Layer 5 of a small transformer language model trained on English Wikipedia (8 layers, counted from 0, width 128).
Take only the direct path to the model's output, skipping the later layers: a vector added to the residual stream pushes a token's score in proportion to its dot product with that token's output vector.

Output vectors of the tokens that the questions are about. A number n stands for n times 0.031.
"ed": 18 14 28 21 -12 -19 -32 25 41 7 1 -20 -24 27 -7 -19 -20 6 4 12 -8 3 16 -25 3 -30 -51 3 -9 -6 -4 -8 24 -32 37 -15 12 10 1 -20 11 -12 -29 34 -22 -16 3 0 -22 0 -9 6 -2 4 13 -2 -17 10 6 -18 -8 20 -3 -22 26 -14 16 14 7 2 3 23 -11 -8 -12 -21 9 28 -5 20 -15 -20 53 -25 -3 -13 -15 32 -12 -24 11 5 30 -5 6 24 -3 12 -6 -2 12 3 -19 20 -6 7 -19 11 19 24 6 6 -24 10 -11 -14 -3 1 -16 17 -4 10 10 19 -22 5 -8 -14
"eigh": -5 2 30 34 -13 -10 7 32 -36 -21 -4 12 -29 -16 12 -15 -15 -12 -4 9 -7 -9 6 12 -32 5 -17 -19 12 -16 -40 -13 5 1 -24 4 31 38 15 -21 20 -18 -12 6 19 -20 13 -5 -16 7 -14 1 -14 -3 -5 -25 4 23 -15 15 3 56 -11 -26 21 11 -5 21 20 23 4 10 3 0 -8 27 27 -12 -12 9 -19 -36 18 -4 -7 -11 -17 51 15 -23 -12 21 -10 34 -6 -13 -19 19 2 19 -11 -3 10 3 23 -26 5 6 8 -24 8 19 -4 -6 34 -30 17 -5 -11 -7 -3 18 26 17 -9 2 -38 -25
"Liter": -13 12 15 9 -13 -44 1 18 -41 34 18 0 -6 27 12 0 -28 11 -23 -21 3 -20 27 -22 12 2 -39 11 -11 0 -16 -15 52 25 -10 -6 5 -37 12 2 0 2 -11 -8 26 3 44 -9 3 32 -23 19 -5 -5 -2 -6 -45 -3 -21 -3 -2 5 -33 -18 34 -14 0 -25 -10 42 2 46 -17 12 12 5 37 32 -26 -33 30 -2 20 -2 0 20 17 1 12 -9 0 -22 10 34 -7 17 4 5 -36 -20 -18 13 25 4 -5 -38 18 -22 22 1 10 7 -22 -14 -15 -3 -7 18 3 -15 -3 39 -3 -23 2 -21 -4 4
"centur": -3 21 60 27 -1 -60 -22 -1 -18 -35 8 18 -47 28 49 -9 6 -27 -5 14 -22 -8 -4 -16 -58 2 12 -1 -4 -36 -50 28 -11 -15 -40 20 50 -30 3 -18 -8 -6 -30 49 46 9 2 -50 33 -43 -7 -4 -13 -2 40 -20 -48 54 -6 -29 -24 -7 4 -5 62 -11 0 -26 16 39 31 11 5 -9 -27 2 -2 8 -1 -35 15 8 -3 -30 -39 -1 -12 78 50 13 1 44 51 11 -64 76 -34 3 -28 2 -9 -15 17 25 7 -54 26 -2 49 -54 15 31 -32 1 -2 34 -16 -30 -2 -2 -33 87 -14 -13 0 40 23 -21
"an ": -6 -19 14 -5 6 -15 -14 -5 -1 11 13 22 -10 14 27 -37 10 -4 5 -24 1 -36 8 -36 -37 -9 -30 -51 7 29 -39 8 1 4 2 -16 21 -8 21 32 19 10 19 -1 -14 41 14 18 -9 15 -50 3 13 3 29 10 4 -19 -14 12 -16 10 -22 0 -3 14 -36 4 -29 -9 16 -16 -9 -19 6 28 -8 -30 28 -9 12 25 15 21 18 7 -28 63 -8 -39 -8 18 6 -7 -16 -16 28 -2 3 7 22 8 -5 -11 -7 19 39 -12 -4 -5 0 -22 19 -8 -5 -17 37 -36 -1 41 -17 -3 -13 20 -31 14 -4 27
"or": 21 8 29 19 17 -6 1 -7 -10 -5 -22 -26 20 -8 -9 8 9 26 2 4 21 16 -16 1 -1 16 -22 -2 52 16 -38 33 -26 -3 -13 -5 -5 -11 15 -10 -15 -10 -12 -4 12 -3 35 24 -7 -21 1 -38 9 5 9 15 -7 -7 -32 -30 -10 18 10 -19 11 -49 17 -10 -14 10 6 -9 -31 -17 -1 -52 38 0 -23 0 23 1 18 -4 -1 13 3 -19 -10 -23 -4 35 21 1 12 -6 3 -9 6 -38 1 13 6 9 25 17 2 18 8 -17 5 -1 1 13 -14 -1 7 10 2 15 2 16 -4 23 -44 -4 -21 -2
"asked ": -11 -29 50 -23 -5 -3 23 -9 10 42 -5 -30 4 3 -18 59 -35 -13 -8 11 5 32 4 -32 -15 -28 -7 -8 14 20 28 -3 -25 -31 -41 -22 31 -28 -8 -2 -39 -36 23 -22 29 10 -13 -22 6 3 -11 -12 7 1 -11 1 -9 -26 -23 -50 22 52 -19 36 23 -7 6 -24 -36 22 8 -10 8 8 -2 36 13 13 -17 -32 -15 -4 26 -18 16 37 15 29 7 11 -36 13 25 16 -24 14 19 -2 -36 2 10 -15 40 22 -29 -16 10 31 -5 14 13 2 14 -14 49 -50 5 -25 3 13 -13 26 7 3 -19 31 -12 4
"itor ": -2 32 13 -21 -8 -20 36 22 0 5 -23 -3 15 32 23 0 23 10 -6 -14 -59 30 -12 -25 17 14 -16 -11 -10 -28 -2 -16 9 -16 -69 -34 26 -5 31 3 7 12 7 -4 8 7 -3 3 17 9 -4 -27 -22 0 4 2 15 -27 1 -27 -29 34 -1 -45 33 -1 18 -22 18 28 -2 -12 -6 41 -3 -18 20 -2 -7 -9 36 23 -25 8 -2 48 4 3 1 11 23 40 -21 10 -13 18 -13 21 -2 -52 -21 -9 5 -10 -13 -4 5 4 16 5 32 -9 10 -11 4 -49 23 -16 -9 24 -21 -15 -10 4 -22 2 -22 38
"kg": 0 -1 21 -31 -22 3 10 -28 -5 14 -32 -5 -10 -4 21 28 26 -8 -24 -15 -26 -4 -29 -9 -38 -33 -42 29 -10 -41 11 0 -18 -20 -34 -9 -6 -20 25 21 -1 0 6 52 18 -8 -1 -32 -2 50 -27 -33 26 0 1 9 -22 20 -73 41 -21 -36 3 -10 27 -4 2 28 14 47 14 19 39 -18 -24 -22 31 19 16 -6 22 7 -5 43 -6 2 12 25 -10 16 -11 -16 24 53 2 16 1 52 -4 13 -9 -47 22 16 14 -32 63 -15 -34 22 20 -3 -19 -9 29 6 -59 2 -18 29 -32 2 -4 11 -34 29 12 -26
"sh": -20 -18 -7 25 -8 22 -15 11 10 7 -6 6 -2 7 17 12 -16 -13 5 -31 18 11 2 5 -4 -22 -56 7 1 -4 -3 -33 -6 -17 9 -1 -8 -6 10 -11 1 -8 9 58 3 -13 -9 -19 -24 9 -11 -23 15 0 3 -16 -8 32 19 -21 15 11 -14 -10 -7 7 -15 10 20 17 5 13 14 -11 18 1 -15 15 5 13 -8 4 28 37 -6 10 1 -6 -5 -20 -11 12 26 -3 -16 13 12 32 -6 -2 -21 -11 14 -24 13 12 1 -27 9 2 -1 -12 -8 13 0 -2 -9 -15 13 0 -18 12 10 17 -3 -25 -4 6
"Released": 36 6 11 12 -14 -37 16 2 -10 17 -12 -16 19 58 -22 14 -10 -72 -31 -34 -65 58 -7 8 26 -37 -65 -19 -22 27 6 -8 -44 40 -30 31 -10 -16 22 1 12 -7 -3 23 10 45 -17 -5 -39 5 -21 -21 -66 -5 24 -2 -27 38 -3 -15 -12 20 -35 12 10 0 -23 -25 28 55 8 27 -2 6 -9 5 31 -6 10 -54 31 -24 1 -6 -6 15 56 26 2 0 35 -27 -4 9 -6 17 -64 8 -18 17 17 -34 -12 40 -10 1 33 -16 43 -44 16 16 11 -2 73 -45 -19 48 -18 15 -13 10 22 -32 19 -15 11 16
". ": -21 -27 -11 8 12 17 -9 -9 32 -4 -20 -5 -1 17 -9 -31 -34 -58 8 -8 -11 -3 31 -3 -4 -15 -4 16 -6 -10 18 -20 5 -2 -15 -13 21 12 29 9 -8 12 -3 -11 50 -8 46 -14 -13 -13 2 12 2 1 16 24 9 -16 12 -9 -8 5 12 -5 -12 -18 36 -18 1 -4 -26 10 -3 -30 4 -12 15 1 -10 19 -9 7 -9 21 -3 16 2 13 -7 -6 -10 -17 -3 -13 4 -21 21 -32 10 3 17 18 30 26 -1 -3 29 -2 -2 -19 9 -10 4 7 -5 -15 39 -3 6 4 -40 8 0 -8 -11 -24 16 36
"Athle": -6 -4 48 -7 -33 12 28 10 -9 26 -15 -24 -27 -15 2 21 43 -35 -29 14 -45 -20 -12 10 32 33 -16 34 24 -20 -7 -16 32 -35 8 4 9 -7 0 -6 -13 -25 -18 15 9 18 15 3 -27 -17 -18 -52 -5 -5 -28 16 -18 6 -52 27 -42 34 -40 -21 37 -48 32 -22 50 72 -19 42 3 6 -5 3 17 13 -1 0 20 -9 -24 -17 17 23 15 -3 11 -16 9 4 9 5 -7 9 18 -4 -23 -12 -12 -3 22 13 26 -35 30 -37 24 -41 8 13 -21 14 49 -14 14 9 -22 5 4 0 20 -11 -15 20 -32 1
"imm": -1 -9 4 -20 -35 -26 -6 2 12 20 -22 2 -12 6 5 -3 -13 37 1 -16 -12 3 -9 -24 11 26 -34 -33 -2 7 0 25 -1 -10 -16 2 38 -19 -19 2 9 6 -12 4 19 -3 3 1 2 7 -20 -13 49 -2 17 16 -11 5 2 -19 3 16 -16 9 4 -15 -4 -16 31 21 5 -5 12 -46 -2 9 -1 47 23 -9 5 -23 -8 -18 3 23 -18 22 -4 14 -12 -26 44 34 -26 -8 -24 21 10 10 -26 5 -15 -6 6 -3 33 -17 16 9 7 16 -26 -25 25 -27 15 24 -1 20 -43 26 -6 36 -30 -15 -4 0
"her ": -22 -47 28 23 12 -12 -7 -3 -20 15 -9 29 28 59 -16 -5 -3 38 2 17 -45 -29 25 -31 -34 -12 2 -3 18 7 -10 -13 48 -6 -7 -32 13 4 0 24 11 7 -23 -8 17 12 29 -16 -7 -11 -26 -37 -11 2 9 -16 17 -2 -21 8 -43 25 -9 -14 -8 7 -51 30 26 41 7 -26 10 15 37 32 12 -17 33 -54 36 15 -8 35 15 36 -15 70 -5 -23 -22 43 8 5 31 -15 1 -18 20 -37 6 -59 19 -4 -21 -48 -4 -23 -29 -7 7 36 -2 -38 26 -39 8 -24 -8 30 -21 10 -13 35 -18 0 10 -17
"century ": 2 48 6 -20 -23 -56 8 -41 -7 -48 -18 6 -30 24 37 27 -43 -71 -11 14 -27 -14 -1 -24 -19 -11 11 -4 -23 -10 -43 41 -2 -20 -30 14 41 -55 37 -33 28 0 -31 22 49 21 7 -49 35 18 -15 -7 -28 -4 1 -4 17 35 0 -61 -20 -9 41 6 16 9 24 -2 -10 22 37 43 44 -35 -2 36 45 -9 -15 -30 22 -18 0 -49 -13 2 -2 70 24 34 10 3 38 16 -30 13 18 20 6 -6 -44 -33 37 9 -17 -32 5 -5 7 1 11 19 -13 -41 21 13 -58 -26 -31 -9 39 75 7 11 -10 10 14 27
"Result ": -26 11 21 -14 -22 -19 0 19 6 25 -23 11 -12 29 19 -39 4 -28 -33 -8 -55 7 -12 -16 -42 -35 -33 33 1 27 -21 9 50 -29 -6 5 -20 10 16 -17 -6 -5 -7 -12 16 20 -11 0 -28 11 14 17 8 -4 19 8 -38 0 -42 16 -43 36 -13 -3 -3 18 -19 -2 41 38 8 36 15 15 -20 10 21 -19 17 -22 39 11 -9 28 -24 10 0 12 18 18 -1 9 31 43 -15 -4 -8 -23 25 -19 -3 -3 -2 42 -20 -54 9 -16 -11 21 11 -2 -12 26 34 -10 -25 28 -28 9 8 -14 -43 -3 3 19 -2 15
"tar": -15 17 25 5 -6 23 4 -4 -1 -24 -6 4 -15 7 39 -36 7 -15 -9 16 11 19 32 -16 -16 -18 -49 15 5 6 -2 8 -33 -6 -22 7 -25 -18 -7 -15 -17 -8 -20 52 6 2 11 3 2 34 5 -6 34 1 -14 -1 10 3 -28 -20 -15 1 -30 3 39 18 36 13 -5 1 -21 -21 -28 -26 21 -28 -3 -25 -18 5 36 -3 17 13 3 7 37 8 2 37 15 3 36 -17 -10 23 -8 4 -12 -30 -53 -19 44 22 9 18 10 12 6 -23 15 11 22 -18 25 2 -21 -31 -33 11 10 -8 10 9 -35 -25 5 6
"oslav": 19 -10 34 -24 18 -22 40 -20 -14 56 -24 49 -20 13 40 27 16 -29 -14 13 0 13 -21 -57 21 8 -94 -1 10 -39 -34 -14 -14 -2 -24 54 -7 -44 54 -46 -5 -39 2 38 -6 43 20 -27 -1 -17 -22 8 -4 -7 -34 -11 30 8 -32 -14 0 -3 12 -32 44 -46 2 -11 -15 38 11 -6 40 -42 14 0 -13 -11 17 -46 29 -14 8 -18 -25 47 69 6 -19 4 13 -20 65 -8 -33 28 13 -3 -19 -12 14 49 33 46 8 -48 -14 19 11 -18 35 -22 -8 -28 28 -10 -2 9 37 -20 0 11 1 -1 -12 4 9 -37
"ude ": -20 -8 -15 6 20 -27 4 8 16 42 14 -11 13 28 7 -13 7 -66 -8 23 -5 9 -10 -50 -6 -9 -38 9 -3 4 -15 -9 22 1 -12 8 9 1 11 -33 -28 -11 35 -36 4 -18 30 -32 -10 30 -28 -10 30 0 -7 -15 14 -1 5 -37 -36 24 -8 1 -27 15 -14 39 0 2 -19 12 6 7 17 2 4 -10 10 -50 -11 19 41 -3 -29 52 -2 15 -12 54 17 -10 -12 20 -7 0 1 21 3 -20 -6 15 -4 -28 -9 -5 -21 -17 48 10 45 -4 -9 -26 21 14 20 63 -23 -21 -37 22 -4 -14 4 57 -36 12
"degree ": 2 27 -10 -19 20 -25 -14 9 25 -36 -42 38 0 -13 24 1 -34 -12 -15 -1 4 -17 5 -9 36 -16 -25 -11 -28 -26 -16 -10 13 15 -36 -1 30 -32 25 -41 15 -3 31 -16 31 -2 2 -23 -21 -11 -19 -28 14 -1 15 -27 -21 14 -30 -23 -63 18 1 -24 -7 -32 9 -7 -38 -6 21 21 17 22 4 24 52 31 -1 -23 6 12 17 -50 -19 22 22 25 20 19 9 -9 48 36 -41 18 29 34 23 -2 -24 4 12 26 24 -12 1 5 39 -23 5 13 -13 10 44 -46 -24 9 -29 33 2 23 -23 14 9 -7 -13 25
"Columb": 28 24 44 1 -9 -15 -64 -6 -13 9 6 -14 -58 23 21 18 -8 -8 -22 -5 -37 6 20 -26 -23 -43 15 -11 23 -2 13 -15 -30 12 -28 25 11 -31 -3 -34 -45 -1 -21 26 -10 -1 30 11 9 21 11 -28 -14 -5 -24 17 -7 9 -30 0 3 48 -24 -7 70 -2 -11 -38 33 25 7 5 29 -40 6 -29 43 15 -38 -17 21 -10 -15 -11 -16 62 51 9 4 -8 25 -38 17 55 -10 31 -3 57 -46 6 -19 16 15 6 -14 11 -14 -7 47 -10 7 30 -12 -27 3 -30 -10 11 3 10 -17 27 5 15 -41 -14 18 -11

Each question shows what one neuron of this layer's MLP adds at an activation of 1. A number n stands for n times 0.0035.

n75: 15 22 -6 4 -12 19 1 -5 -10 -8 -12 10 9 -2 4 -23 3 -1 16 -11 23 -16 -5 -5 -6 14 2 -4 2 6 -18 2 4 1 10 24 13 30 16 -10 20 -3 -1 -11 1 8 8 7 -10 14 1 14 -2 -15 -6 -8 18 -8 9 -11 -30 19 22 1 12 17 16 7 -13 3 -11 6 5 -23 10 1 2 0 -18 31 21 -21 14 -15 -9 3 -10 12 8 -18 0 11 -24 0 24 -12 -13 -21 11 32 -6 -4 16 9 -6 2 7 -10 28 -8 -1 -12 6 5 1 1 3 -6 -12 24 8 -12 -13 -5 18 -8 -7 -2
Which of these tokens does it push up most? "eigh"

n1012: -3 -4 -20 6 -16 18 -4 -21 16 8 -12 19 14 -6 5 0 20 24 -5 -10 1 5 -12 -5 16 -26 -4 -7 -5 -18 -3 6 -9 23 7 -2 3 9 3 -4 -18 -2 17 9 4 -12 -10 0 18 4 8 15 -2 -9 2 1 -26 6 7 14 6 -9 -20 -30 17 18 1 1 5 -10 9 3 6 -4 -7 10 9 -20 1 23 23 -2 -4 21 -18 -17 1 7 -2 -3 -6 -6 -11 -9 -14 -19 -8 19 12 14 -12 4 22 2 -11 8 -2 -12 0 3 -3 2 -17 -1 -4 -4 19 -17 2 9 7 9 8 4 3 5 0 6
Which three tokens does it push up most, strongest first? "kg", "sh", "an "

n324: 6 -10 5 6 -4 13 12 -5 -5 18 6 9 -2 -18 4 1 6 18 11 11 17 -13 4 7 -6 -13 14 -9 9 3 6 -8 10 11 21 6 6 -5 5 18 8 -3 -4 -19 -5 15 -2 2 9 -3 -5 23 -3 1 4 -13 6 -3 21 5 -7 11 17 -12 15 18 -9 -5 -7 -8 -4 -9 5 7 -11 -18 -19 -8 -5 17 -20 5 11 -17 7 -13 -14 5 7 -1 0 -17 -1 -5 7 -9 2 3 0 3 7 13 -21 -12 -6 5 8 -12 14 2 -51 5 1 -22 -11 9 -13 -2 -1 -7 -5 9 15 -13 15 -13 -16 -9
Which of these tokens does it push up most? "an "

n486: 10 -15 19 5 3 6 0 -16 13 -11 -6 -3 1 -1 17 4 -2 -18 -9 9 8 10 -8 15 18 5 -2 -2 -6 11 -2 9 7 -9 4 -13 -19 7 -4 6 16 2 -30 -5 1 0 6 -11 -12 10 -27 22 22 15 -7 4 14 -10 12 -11 3 -21 25 -5 -1 -1 3 -25 -8 11 -10 3 11 -20 -21 6 -10 0 1 -6 5 3 9 0 -4 -10 10 9 -22 -1 17 -23 -12 2 2 0 -1 1 -3 -20 22 -10 -4 -1 -13 1 5 -32 24 -11 -1 2 -3 -10 -5 -9 -18 12 8 -3 12 3 -4 -22 -11 24 13 -2
Which of these tokens does it push down most? "eigh"

n993: -7 -3 8 11 -6 0 9 -7 -7 9 23 -12 -3 16 -8 13 -2 -7 11 -3 8 -5 5 5 13 -9 7 -6 0 11 -11 18 6 -15 -2 -9 7 35 -18 -3 -4 -8 10 -29 -3 1 -14 15 -15 7 4 -8 -5 -3 -6 3 -3 12 -4 -9 4 12 27 -13 -2 -20 -3 -4 -14 7 -4 6 7 15 -2 -7 -19 19 16 5 -10 -9 -2 -1 -11 -11 -20 -28 10 21 -10 0 25 -7 -10 6 -21 18 -7 -4 6 4 17 -8 -2 -2 -19 17 9 5 26 12 15 -1 -2 -22 13 9 2 -2 -11 -8 29 -10 3 -2 9 1
Which three tokens does it push up most, strongest first? "asked ", "ude ", "ed"

n330: 9 16 -5 8 -8 -21 -1 -5 -3 13 0 9 -4 -1 -21 -1 23 36 -1 -3 18 -23 -5 -5 11 15 19 -2 14 -8 -23 11 4 -2 2 5 1 25 -6 20 -7 -25 9 -6 -2 -16 10 5 8 7 -8 -19 -18 1 9 -5 -4 -12 9 2 -4 -3 -12 -1 17 -4 -3 15 -3 -21 17 9 6 -7 6 10 16 -11 -16 12 6 -7 7 -9 2 -7 13 -17 15 10 7 9 5 16 -20 -15 1 9 -3 -10 10 -10 -3 -6 24 -4 -5 -4 -19 -9 -1 13 2 0 -12 -2 2 -19 -2 10 21 12 -28 -3 7 -17 -10 -13
Which of these tokens does it push up most? "or"

n295: -17 3 -11 9 -2 12 -8 -2 9 -3 -28 -14 -6 3 2 -17 -15 13 12 0 6 13 -15 -6 6 -8 9 13 -3 -8 8 -1 7 14 9 -1 -28 -21 -2 5 8 -4 -2 0 8 5 2 19 -11 -12 6 18 -6 5 17 28 -10 0 6 -11 10 5 2 23 3 -30 26 3 3 2 -1 7 22 3 14 1 -11 19 -6 0 -9 12 2 9 7 -8 -1 -7 -11 2 0 -6 17 27 10 -8 2 -24 -5 15 -2 2 9 6 14 13 17 1 -14 -9 12 -14 1 8 1 -3 -2 -1 -4 -1 11 -10 -9 9 33 -7 -7 -13
Which of these tokens does it push up most? ". "

n166: -12 -7 6 -15 -1 5 -12 0 -8 24 -10 5 -16 13 -3 15 -4 -2 -9 -9 4 28 29 1 -3 16 2 2 7 -14 10 9 -12 -12 14 7 18 -10 19 11 -12 9 -4 -29 -4 0 -5 0 10 2 -16 -1 12 8 4 3 -2 15 -17 -14 1 9 -7 -6 0 -12 2 -34 28 2 18 8 8 5 2 -6 4 3 -14 7 2 -1 -17 20 -4 3 4 -9 -18 -3 -2 11 -6 -4 1 16 9 -5 23 -11 0 -4 1 15 -5 -5 -17 31 8 5 -7 0 -4 -4 2 9 -6 -15 11 2 -3 -13 5 -19 -10 13 -7 -5
Which of these tokens does it push up most? "asked "

n478: 11 2 1 9 6 4 9 -17 6 -11 6 9 14 -12 -11 -2 -13 8 1 -3 -4 1 -8 -9 -3 29 -9 -21 3 8 -13 16 -10 -8 -2 6 2 -7 10 -12 -13 -18 -11 -11 -2 18 -5 4 -7 -6 -5 1 -1 -31 -6 -1 5 1 -15 -6 -18 -16 7 -12 7 -12 -2 6 16 -15 -10 -1 5 21 -1 12 -4 2 -24 0 4 -1 16 3 7 8 -2 10 -4 3 -24 17 1 5 -6 0 18 -5 21 -21 5 -4 5 -13 15 7 0 6 1 -4 17 -7 10 9 18 -2 8 -2 -7 19 32 0 -1 -3 2 -4 0 -8
Which two tokens does it push up most, strongest first? "or", "degree "

n14: -6 -5 12 9 9 7 -2 -5 -8 10 -25 -7 11 3 1 16 -6 -1 -12 -9 6 -2 11 -12 10 -6 15 -4 4 16 6 -15 -20 6 1 0 -3 -19 -4 3 -2 1 8 13 11 6 10 8 8 -17 7 12 13 -9 -2 21 -17 -5 -15 26 5 3 1 -5 -5 11 -3 -5 -16 7 -2 21 6 -3 9 -6 -3 -23 -6 0 14 9 -9 -7 9 -6 -26 -1 5 0 -5 3 -19 -15 -7 -4 -5 0 -3 14 18 18 -5 3 -13 7 -10 25 -3 11 -4 -13 -3 -14 8 -7 -4 0 1 13 5 -4 7 1 -18 1 5 -1
Which two tokens does it push up most, strongest first? "asked ", "an "

n758: -22 11 23 11 -2 13 18 -4 16 0 11 28 20 0 0 4 5 5 -19 8 15 -4 10 -6 19 12 -10 -14 -3 24 -13 -4 6 -2 12 -2 12 -6 -13 -15 -6 1 -4 -25 2 -2 0 -2 -2 42 -6 5 -5 -32 -13 8 -6 -2 26 -13 16 5 13 -7 8 -1 -4 1 -1 -1 8 6 9 -1 -9 -4 -12 -1 4 -1 19 -7 24 -20 -13 -7 0 -8 1 27 11 -5 -1 -6 -5 -8 -3 2 4 -11 20 23 -4 -8 -5 -14 -21 6 6 -8 -40 20 11 0 -2 -11 -12 15 -9 7 7 -1 10 5 -6 -16 15 1
Which of these tokens does it push down most? "kg"

n508: -1 5 2 1 -7 -12 32 2 5 11 3 -3 -16 -18 -4 2 -13 2 7 12 7 4 26 -2 -5 13 3 21 9 -10 -7 -8 -13 -22 0 2 1 2 7 -22 2 -13 0 -2 -15 2 -25 5 17 16 22 8 -9 -37 9 6 14 6 8 -6 9 2 -3 3 12 6 2 15 -2 -4 20 -2 -7 -5 2 4 5 -8 -16 -26 8 1 2 3 1 9 -21 -11 -10 16 14 4 -15 -8 5 -6 3 9 8 -2 1 -5 -10 -1 2 25 -7 -19 -7 8 -11 -2 -8 3 -11 6 -18 -3 0 9 11 -15 -12 -13 -5 0 14 10
Which of these tokens does it push up most? "century "

n693: -7 14 -14 -2 4 2 3 -22 -3 -20 -14 -2 8 -10 -3 16 23 19 -23 -1 5 -8 -12 6 -10 1 -15 -4 -4 -17 -3 -4 -12 8 3 -6 -4 8 -3 -4 0 2 19 -6 0 -22 0 8 24 -10 -18 9 -2 -2 4 -2 17 13 -11 -20 -26 26 -2 -11 -13 7 1 -7 4 13 -11 11 -6 20 -13 -2 15 -3 2 -6 -9 8 -7 21 11 -1 -14 -2 7 11 6 -6 -12 1 3 -2 -9 11 5 5 12 -21 12 15 15 6 18 17 -10 1 9 -10 -5 -1 3 9 4 -2 13 7 -9 -8 -20 -3 -7 -6 32 22
Which two tokens does it push up most, strongest first? "kg", "itor "

n282: -1 -5 0 5 -24 5 16 16 28 -35 12 -3 1 -5 -19 -4 2 5 12 -10 16 -8 -11 -1 5 6 10 -9 4 -15 -6 -22 14 -4 12 -10 11 13 -12 -4 -9 -2 12 -2 -13 6 5 -11 10 16 17 -23 -9 -5 -19 -2 -8 -5 0 -13 5 2 26 1 -5 1 22 12 -1 -2 7 21 -8 -4 2 -6 15 -11 -12 -2 8 -8 6 1 -12 -20 8 -6 -8 -24 3 4 14 -3 2 0 0 14 5 0 1 -5 2 6 6 0 -1 0 16 3 1 4 -4 17 -8 8 -4 -12 4 0 14 -7 4 15 15 -2 -8 3
Which of these tokens does it push up most? "ed"

n104: 29 9 -9 -2 5 25 8 5 -6 -1 10 1 -4 11 18 9 10 -23 11 8 -12 -9 0 5 -9 13 7 -18 5 -20 15 -4 4 -14 4 -11 3 -9 -14 5 7 3 2 16 -6 -13 -10 4 -22 -1 4 3 6 24 -15 -8 3 -5 -2 -19 -17 -5 14 12 -5 -15 18 -4 -7 9 -7 -13 -6 -7 -3 9 -17 13 1 3 7 9 18 16 -1 5 -3 13 18 -3 3 29 -11 -3 10 4 1 -13 -2 1 -8 -17 9 -14 -13 16 -16 7 1 14 -52 -10 -18 11 11 -3 9 -3 -11 25 -18 -24 2 -1 0 1 0 2
Which of these tokens does it push down most? "Liter"

n292: -20 -1 -11 23 -13 -23 12 11 -12 -7 -10 -7 6 -4 -3 3 -13 2 28 -5 -8 10 6 -3 -11 -6 1 -5 15 0 8 -6 -4 -3 -15 -7 7 -21 19 0 -6 0 -3 15 -12 17 -5 12 15 6 -3 -12 -11 7 -10 2 2 -2 4 -5 1 -2 -18 6 15 -7 2 1 -4 -4 4 5 16 -14 -13 -6 9 -18 -25 26 2 -14 -18 19 -1 -12 -1 -4 7 9 -2 12 1 14 -2 -9 8 -3 36 10 1 -12 0 -3 -11 1 -8 6 11 -3 9 5 3 -7 -2 -2 -3 13 -21 -11 -21 6 -3 -8 -1 -11 -5 5
Which of these tokens does it push up most? "century "

n526: 9 -12 -3 8 3 -2 17 -7 7 -1 10 -4 -25 -25 9 11 -15 -12 5 18 0 7 -22 -10 16 14 5 -12 7 5 6 4 18 -1 15 8 3 1 2 0 -1 -2 -1 -3 0 -10 10 -18 8 0 -11 -13 5 -3 -10 -12 3 -8 1 -12 -8 8 -34 4 -6 10 -4 -20 3 14 12 28 -17 0 -4 4 10 -7 -34 9 21 -8 -2 -5 -9 5 -11 20 -11 3 -17 10 -5 3 3 -5 -13 6 10 -8 -1 -6 -4 11 6 -11 9 -4 -17 -1 4 -1 -26 11 4 -1 -33 26 7 8 -21 0 3 11 13 18 -8 19
Which three tokens does it push up most, strongest first? "Athle", "century ", "ude "

n616: 5 16 -3 12 -20 -20 -1 -16 6 -10 10 -5 -18 -31 -9 -9 -27 -2 -25 19 3 9 8 -11 -17 9 -17 -10 11 10 12 5 8 4 -3 14 17 2 10 12 -12 23 10 0 2 -4 -17 -28 -7 16 5 -11 2 -5 8 15 10 4 5 0 -8 -22 14 6 -22 15 -5 4 32 -1 -7 7 11 22 5 5 -5 13 -6 -11 11 8 3 14 1 -14 15 -12 15 3 0 -10 14 -2 -12 -8 2 -5 -4 19 -8 3 -3 5 -15 -9 14 14 8 -1 7 13 -2 -4 -4 -17 -22 -20 5 6 -4 4 -20 27 14 -15 14 17
Which of these tokens does it push up most? "century "

n988: -4 -10 11 0 3 14 -17 -3 16 17 9 21 -2 -5 7 8 0 -1 1 3 -7 -2 -12 -18 -5 -8 -20 12 -7 -2 7 13 10 -18 -15 -9 -1 9 -14 -5 9 -5 -14 3 -11 -1 7 10 -5 -4 9 -7 -12 -7 -6 2 -14 -13 -14 17 0 -3 14 -6 -10 -5 -21 -8 -19 29 -21 -5 -13 -10 11 3 10 1 -1 6 1 8 -1 2 5 -3 1 -3 14 10 22 3 3 -27 -4 -10 6 -25 -17 1 1 10 10 0 6 11 17 11 18 -18 12 11 -6 -6 2 -18 11 -6 15 2 -23 7 20 20 -1 -15 -4 -2
Which of these tokens does it push down most? "century "

n673: 12 -3 -1 -19 -28 4 4 -8 -8 -7 -5 18 -3 3 1 -14 -29 -13 12 16 -5 12 -1 10 5 -5 3 -6 0 -4 1 10 14 13 21 -13 10 -2 -2 -9 -9 4 1 9 -7 4 10 -3 -9 -7 14 -4 -12 30 -3 -21 1 -2 -5 18 -7 15 -6 21 -8 -3 25 12 -17 0 -8 6 8 1 -3 2 -4 1 4 2 -12 -3 -12 -6 6 9 14 -4 -37 8 8 -22 14 -13 -6 3 4 15 -10 15 7 -3 -17 0 5 5 13 4 -16 0 -2 -17 5 22 -2 -1 -8 8 13 -21 19 4 8 17 3 19 -6 -15
Which of these tokens does it push up most? "oslav"

n491: 41 -23 -5 3 -12 4 0 -3 -14 -7 -1 -5 -19 -12 12 -26 -36 8 8 3 1 -3 -3 12 -19 -27 24 -3 3 -19 13 0 3 0 -1 -14 -7 6 7 8 -9 10 -1 15 -10 0 20 4 -9 7 12 -5 8 -8 -6 -2 8 -19 -14 4 -6 2 -2 1 1 -26 22 4 -16 -14 5 -4 -8 -22 4 4 0 -7 0 5 -1 -14 -13 10 3 -7 -3 -3 -11 4 -7 1 10 -4 4 8 -15 -4 4 -3 14 13 20 -19 -1 -6 -12 16 9 9 26 -13 -15 -8 -20 3 23 -12 -4 -10 -27 12 16 2 7 10 20 3
Which two tokens does it push up most, strongest first? ". ", "Columb"

n50: -8 -18 9 -19 10 -6 4 7 8 7 -1 -15 -11 10 11 11 -25 -11 2 25 24 -1 -1 3 -1 11 0 -7 -7 7 12 -2 -11 -14 -3 -1 3 2 -5 3 2 -4 -16 12 3 1 7 -4 0 0 -12 -12 -4 9 -8 3 -3 6 11 -17 13 10 5 9 -15 6 2 33 -2 -11 -7 0 -1 3 -9 15 -29 6 8 -19 11 -8 10 6 32 7 4 21 -8 -1 16 15 -9 6 2 -13 12 -17 -11 -4 -6 4 -11 -1 -8 9 2 8 7 -3 6 -4 -17 5 16 -12 -14 -11 4 -4 2 -14 6 -7 5 -3 -16 3
Which two tokens does it push up most, strongest first? "asked ", "ude "